Layer 3 of a small transformer language model trained on English Wikipedia (15 layers, counted from 0, width 64). Numbers have three digits each and are written without spaces.
A neuron's activation on a vector x is SiLU(gate . x) times (in . x), where the dot is the dot product.
The model reads these tokens: "9" " November" " " "1" "7" "3" "1" "," " he" " became" " a" " ten" "or" " singer" " at" " St" "." " Peter" "'" "s" " Church" " in" " Le" "u" "ven" ";" " he" " is" " also" " mentioned"

The vector x that enters this layer's MLP at each token. A number n stands for (n - 500) times 0.0037.
0 "9": 638475344408549922613702304384290923579404510438686575448517366395482495534378476550526469377662466428341252761557393449502344192126756862424648491478569635487554688815556517431736374550724534
1 " November": 607591607632630637408629418476327460516265486724776363382466525565450794635522525560674606607644691543523294511736533545577324465499449750703726489687439673429547650706347841621575274405823351
2 " ": 456628535463235582565618330640601478650372519558725504473484313533510601627597542560526594506609714522629331839851650588497351274332372464579546543686314798335720548818473757721555389403793314
3 "1": 402550562551373700407667424457543452745489507631816271336488365458589549619591474659807713346708592430520241486664641566644377275375489414466590544613468781401611563831300811732475254480749312
4 "7": 361792601472476665473616447498360435626528363601750371423402468405469732654632595554787708392639690375567257580739611405606248291349553520476548584619414647478687599782385776637401208462841402
5 "3": 375597522457336704415668482412463585624497487608666313326380442459543594628578665649748715473657785485715310480797262523554290357403465573445477583743433657436777657749430819705446195549793427
6 "1": 389525574483344625371599563414480503739523445645773343417397366402481529671673467623678774366588682413507227498716439516592356364404489486377524627626381808373713650702352847658455245522801362
7 ",": 353398374450668595581703513453473552588372332577785403450423419515594694645512410608492736503701694369516351723791563508647308410684408511511723726673377772464606535815518728493687387494858472
8 " he": 463701393446500892534674416325390456474333538695635227695466382501368591534760601684286686587664640377678406756607582646675361468659559478392433349497262718520488498770458658807752299452772394
9 " became": 405536248576594625472669400471468635648218366559689349596236481459396546601492617524405578573531630387480157648480469676523398643469639412446294469492730738404523455656333543631683372476902317
10 " a": 534740379607579448517722390270304486498265494413722354677449358550321666467605409506423445661700585460677237601452773476429336530360732293508404486568331816535486645700446672580686436402819264
11 " ten": 367746333589476768509713549408580390414269490368732150455584447619497672458630592562412605575571650421561222638747339684320417441322710621508301371558586705351564493647627436518420246311830352
12 "or": 499668233561735533446614402357366299547241375565783299496386614557427661508494557605455726189654552490619321707580330405340506406360391525252537469683409676393710633607379599736441543255848427
13 " singer": 468692521517622596705580456505561468463254367601661365571533270546515619696803538680460640543847697400345239701597291651621506432362635444390532448554665600429545612602458485842518358401896471
14 " at": 442664330601584575499622490514447634598203407470727450607409225605757415463459644496551415723577662412572368638555407599719464402553609486458427565610510686603469471835394727690431291311838205
15 " St": 574811434443485783489620530317430419655324409556711540587641427666484817577453622521407507530566470452502436601528414735516504424480526339625646304645561710314608741811437651562305450237915279
16 ".": 611460484409657522408584325397564499657429525512635491287596221648432607385355702667659620406639504467384517689556467647461507526459280375677496668593336828421520613865312662808547352334931496
17 " Peter": 539568485375449585553640331389517288526265583576574351499634322708449482532627664605574432506558584473363341786554454600730446531664468631469668340667589685418611628769268633613394353271969520
18 "'": 321522613649514531322747471411375575643343622523743312559693316585651481391716715482686548479640637593510509875430569613551444487478230374487426385610531828375540439706399665642636363441888570
19 "s": 376723420457785649624663185255526538696346585426822520391671455669560527469682751505495563662581661511640347723384535439383382361566225431551523503581339733378620480707403594540523495343898480
20 " Church": 557626386445703636609629548268454316740316411466775532512505427658523685551573626675662514582456611478442360730625434714449468480348492400668780323460441669414717579666251527599378313358918424
21 " in": 323585312449572718386661429566362554664177446587739480463459294590561384528639484615635563656547571565455441773553536436602381417489353497461457692455459731562444623699320748431451309419891275
22 " Le": 424666344366383660684553512300493331474249583632586230547850324599624662363490546456530608649668564547605411793483599586592386543469648496477646396661516625487574584811254698509448392218909455
23 "u": 344658626429516498526465416282538435554343467622547417355374475672422516438649452506492879511653511587649621734362652489647511389449597545333507401614320543512730720836242677712437391171952537
24 "ven": 435700568481629688528725466424653305452305313377573283361426449586495537378726729320418484415521669678557417695650566468580314544483500513372423520477510602409619704715198676680375364311973557
25 ";": 331415361538670664597724457561520593564324134523636388469485273583544660524571569489575567514642541471805427645533717731577421438525616462567567731635429616380665659767580576623851361355926460
26 " he": 449710363446556889534677382318387407457326555682603245709461380508363624524750593673324676598651629395739392730617610687691388501674625468380424354497311708498462520750492665826757325427760356
27 " is": 460509299556770669447598305365444577516343459669706406508332428569325728673443550718431556556569604385615371702623516530501488584570606300382235426532694708494639446754442538730777338421891231
28 " also": 682507283391742570294549406435380525665268488584760366590166342456228758666710609600472650572657529422742317524494454672550409487503562497286372451463561795507525404731405464735677471374777264
29 " mentioned": 412735270539727642416613301461658486670309246473453134487263270539456634560678544559549488508563500452633238598642482699397293506351561564583458490564643657349451815678344526713679383446896475

Each question shows the input weights of one neuron of the MLP. A number n stands for (n - 500) times 0.0021.

n60 gate: 614620438557321288483412484476630592562796690688639617339494404589260965470333560267577347433275279705507379306503392466701530365531431574473541610602364554489356541465551373527743415560738660
n60 in: 352343652496334535514384583360561497693514420746608560430418560675272480525361703343645489403208557462433686698442423513452586552660425751535465414482454601650185520487648561566472665563675422
On which token does it fire most, and how strongly? 16 ".", at about 1.3

n124 gate: 463461538503445402367552428394426496706458603667628558361608288348491441556463415344598582566400524535600496323721654474604487499381659538501379348292678470624550616395405612547533672640505589
n124 in: 412437530442431394575747528537832633495530630586544629507483442523541482422427425613439538398473558601581672434488445519382315419518539511515449349552488572690494560405382522592548426207505447
Its two highest activations, in order, are on tokens 3 "1", 5 "3"

n185 gate: 574464457559470473334559653549436429547426478654478329298344467757447529386259445677415437425568617281481857374213506446525524442464764406392451492495497459215639686421556656351672561498501571
n185 in: 443386572408577526496666407665516415568427551417389424236500735616245603481451241516559470536249546498431646606509568469502534651550666527656444454379493482320427605705601679572465497395441426
On which token does it fire most? 23 "u"

n12 gate: 511436668289513579532590519304500496518351634346288498681539639475697327469634321446656301389376496551380494705444675409462499390555333527296611398307573711446657628371453584514559665536361409
n12 in: 436410707283432464476679478484556748444607502417589705496586602495562441320416630424454453510369362555350484502510571443534519475573383405593605579585395615403575383447347416622644568448601458
On which token does it fire most? 18 "'"

n25 gate: 748445502737495556450378462703524657609429778273289375204398519760445532566453330569660378363611629423416773413317640551497401674270465386630313595649756556338634436534740611534405480468615564
n25 in: 539362486701430428510449402502560755689801601511432558558470449521548463385729541497464617476435460541393516493479604449453414467515406525538427512486314563401489544639439413503603375586591477
On which token does it fire most? 16 "."

n95 gate: 624581382556523343445647763479456609412675561545712468361762229248660541449454601750640500341490499361442520384523600441564411445489536589678587550397418528388576357355489488549410435700352439
n95 in: 583508305655719513447709330527348309546227416556376393491440414603509497431421453332486504544511353439488488397412448410615517555489716560226351213440500431500447503326493552372500409346438350
On which token does it fire most? 2 " "

n32 gate: 556323434633681570383572633626427467421392678454576422358460372587390470628536537713411545474490441403544680618632557347481549538305633610483363419475542320511482257421603298532696473285527555
n32 in: 332531661586520494534421525439474405523567469583373637389563517361514438709312482527662520307644502358757675510521549505505570383598568692453412472584620613666667444474551632524495508229448452
On which token does it fire most? 27 " is"

n16 gate: 532441595565409413603438588920541319499380548480567631426466415476521464564332408504502555365476526513532534441656313536289509351399480560114455611401494287791373503593388475654467451242508359
n16 in: 690535473622439393590562373430612759516435399606340628419583459489715642407693585691629719349603436704529434336454577616665280447351600398541688471448408414557601441527376311614363744506432597
On which token does it fire most? 13 " singer"

n182 gate: 431580660635466508608542595555369559617484489514503384705465692466423536633385671599495501523447696811378463468479454523538663394473358585481583445398384759678344496658645524489412524294266567
n182 in: 484561550494584557461423493594626544618620547488481620419545280589596387490596505435719450531520273367552616660451700314568304527414430514508570455472493411344617360329473488546665371579626393
On which token does it fire most, and how strongly? 18 "'", at about 0.56

n84 gate: 328360493364821410474329494516593576466586442542595597680759427517459335528383614322570508294471407587519384608426418432443356520612507261503363400437513536575575786353445385516615432577572617
n84 in: 470606485547233494561693306513455507349462428376641457416388535383342433654389495652294401605602545498384581484401607534609594571168441449487728622473499505497397411374491467421471406340476559
On which token does it fire most, and how strongly? 5 "3", at about 0.18

n190 gate: 490380411478666516655646485388410510357690487482540476612244358684613685603588625609658438550604368673386699513470491261556504407548626680524542473663397571455553349259535531269505370640418599
n190 in: 395514463509525373464448588541521459514546354454369723567581347612718686633522702429463447426491602699429505620436448448596526311547455659452584521542457574273599556553648574511593431499322706
On which token does it fire most? 9 " became"

n0 gate: 486430500540570514472595338440295392544322692470586672447599474438550569515458456366331447577412701827361635267615381343585574293448505461585636652452740541378468488443499542363543433456432406
n0 in: 596548606668423430480611465540536546642543426561557461553534430506546555691618611431442513452403502500461487547607475527320561310627365643560579553381460429649596605456341591580485634414396706
On which token does it fire most? 1 " November"

n57 gate: 465607544396536271445380530575696485500860527591400583670683610439865630649337472584444508417505348495665682490568385099208642263441521477645352580829395589575659446411447469573485515355732467
n57 in: 570558368688232748537732423330451469376457568747620416621254631466443535480418405577527105528458461463624563427383620668484252506528235482452464498392452483527442408537520605446509523577532555
Its three highest activations, in order, are on tokens 13 " singer", 2 " ", 5 "3"

n162 gate: 414313480550207683554512587355406595328508391592398641462457754477654479452597625554288442522444560474350354441467485395510367525598464391390455496524482684541464556418479489500651737556575460
n162 in: 545423517378655378399633558517555479632587441566571366500733523502547512430434479342290410517465451507492542463387524523607631300331404446493491475495377533332452484399486624373536569545621392
On which token does it fire most, and how strongly? 4 "7", at about 0.2

n102 gate: 545319410772429499392538379270465402415603530238380513528495446268374587623814449370327584707405472405563495486487477516641576549506298555500565521583134303560505317683501585478336629791367432
n102 in: 480397520432464593423436250500364270351373601364388405440357467626389476422438407451534539555399308473346222643423408607515608214538518691606397528427514675325550336489473500408553671586372807
On which token does it fire most? 14 " at"

n141 gate: 655490422454591572606523420590645453574480550522282693384590221544411474490671476796764495454354490553437480440342589612567492590372417325419622416381392278546703514584533285419405347440458656
n141 in: 587545560357517387461491510442604614578606363469648571460597572486455396550652497630535489468458540815520578494545507614486508575461380343632531511453381407664560423522464511531415494486613605
On which token does it fire most? 20 " Church"

n74 gate: 611394441500220398623502441507463235513373604510515690706641490291320578474547420529337540457456468433350359516528328553321610467629414540462570465496461543600416509485482564388219862417463291
n74 in: 471482422439483463543481640536626693491565472724531482612422443557724484494494584468308470432466559455507479484561313386459510444454375485500456461250468650655685654265382396734749414628691562
On which token does it fire most, and how strongly? 12 "or", at about 0.34

n186 gate: 564405539298420487494460486539638803483311740570667361553626462543460714571649437291317317594519570436588361382478474714290568560616465556459644536412645557471470449358498478552484505657352506
n186 in: 552439724256674507496414349467379617627748554573691519588642645419654411387400432232555614670479453592442588525644455582559444561351718512480490540569411547471596581466347346697476525458472429
On which token does it fire most, and how strongly? 21 " in", at about 0.16

n187 gate: 565572496434416400541388597654552603563629497621683477460537362294329375584611552491465597518296718450614541406740541328441495385585334407674296441446651429461604515312350505437568389678729539
n187 in: 559523502470479610474384690517508569562465502545439506347510538511649479618424415837530585371534331286447595544343405479434423544391693685326286405506416601452634667333534352359439418493679636
On which token does it fire most? 6 "1"

n123 gate: 736686520747475646626406489371431473618529572486600538502193625522356416443478513529517633679644737604616481512477568508495328454732652394237763630533509492616408550565496454382640436493200681
n123 in: 605655493611444675411403409396432511592266437712469727554504530753573524427356383686490635548638462543497585457594539541629566564674632538470481674693474438437433468489396451582594445533355603
On which token does it fire most? 26 " he"

n45 gate: 380536661427688459476557614453495793596456580604411371295691533434336399692339481579383431469415678455442310425383506411639526469493210506491500738358398197371319381210357407679290474526574314
n45 in: 726445394564397468597567251564426433758730487344585782676377602465449442485450510610577627454768492591723619713657472534531410489662500469453488323572466357282238508649560614532493526529545572
Its two highest activations, in order, are on tokens 11 " ten", 19 "s"

n174 gate: 636723551438342638538246533375379428653305571664408666394521470605486555393511493653542471866463324500306401476510411222462532373489464355425472453414479442701504562477635521484628315603371371
n174 in: 355482368411526388531379484543541430542501423539452346471342348727325644503483408474565414565585391588438663450446368496542657293445563575429570647501716543540571362726572631249511443393468514
On which token does it fire most, and how strongly? 21 " in", at about 0.63

n138 gate: 680627648207627481490472540695528406578639495577717554201380437686562592502421497262663382412408424650572655627330779614362650634432693463523366390570504528600585334531547528400706559411371351
n138 in: 432416576593636525601567636427494328536547433457449530471666457438506456502483548330634655388608464734370606730312566484429393620278456407531454366506506549387535321500514325587575322601347585
On which token does it fire most, and how strongly? 14 " at", at about 0.4

n54 gate: 614246617514551365505540494331344790538526586564520556321376487439476453435543572456274370468520539341577426462373357466389281452460444353355413379300770376496613350661440451470679436674571221
n54 in: 425598469478487534500647320326576556496467523454477296488571445574527498590601438453654382554562565577838665471536567480649258671521540442510584672453373345485279600433427349424386490544418343
On which token does it fire most? 10 " a"

n76 gate: 526642354408525472420220497550179377365632600285466501605428582270377589621299524604424651538615478471434462615425692607352634292699524574298565638741400438578488336577468517457396531476403383
n76 in: 479579440481612429500434586547553377535289462479650460416489491379586382396503414638646388433565449524709440627346360374495425506444562682540532360804415308653479541386294427520456553450415565
On which token does it fire most? 12 "or"

n83 gate: 387320423479460692490446548350396429482594558523298592388527407397347478536637594574413472570197524397414343600456588241613586484665596499598394644564421179517427449360465710462782527182552549
n83 in: 655460433714339724666517557454326435579542657398722556764360743356419434538594573527553614528582691534505530403393497580351619411625282525476483614349464649487437434550359369230497547684682407
Its three highest activations, in order, are on tokens 8 " he", 26 " he", 29 " mentioned"

n33 gate: 474322367451602435406511529633492389397372755613657465586517741513389631583423412388538609393369503765618684547555445453496625288497653542556408549256550571545405453592353526624366621707471565
n33 in: 614528631358402643551506420432342611564671445689747606542490587440532598424613473487460523751514394607583584503609447421616595345502465433589474758387553514388536281457420540524531428516524589
On which token does it fire most? 29 " mentioned"

n175 gate: 661531509464604482675607446586393547577410652347457439548584511489585603503528406400259549592454484483515642456476442578584304497573506485382436487661499462486429487454385295530257505469671750
n175 in: 610444377549516520352568501522520559561483536549615504429418379577584341246716577432574628449482636598447337572394611415711722517425359380700460498355615327429565575523670580378677464655446434
On which token does it fire most? 19 "s"

n13 gate: 398342770417490296507442470650674736612324700468488355340594443251417660560571471491419350420369539579599278352525555314449441756416300527393752456443330461379565482406736638518722641524557569
n13 in: 521672426631401349505506322664388384592793638624475529649315494294555628233597421446560439437570516379367560652527546504487472324594637535415447501628649526368402672489418457458553335664642601
Its three highest activations, in order, are on tokens 2 " ", 6 "1", 20 " Church"

n142 gate: 323479769342572533400540695703440626510344478519303513811578663306342667613356206601584494764539518407432503577353424588450520494575713528644484588590234533386547413496392567455458551666285345
n142 in: 726599773475711438593585421315657455273587434394577554595669441348385292487459353496254546509697422568406601644715540585661483488354484600736454344517630546490609582468379429246585550241486516
On which token does it fire most? 5 "3"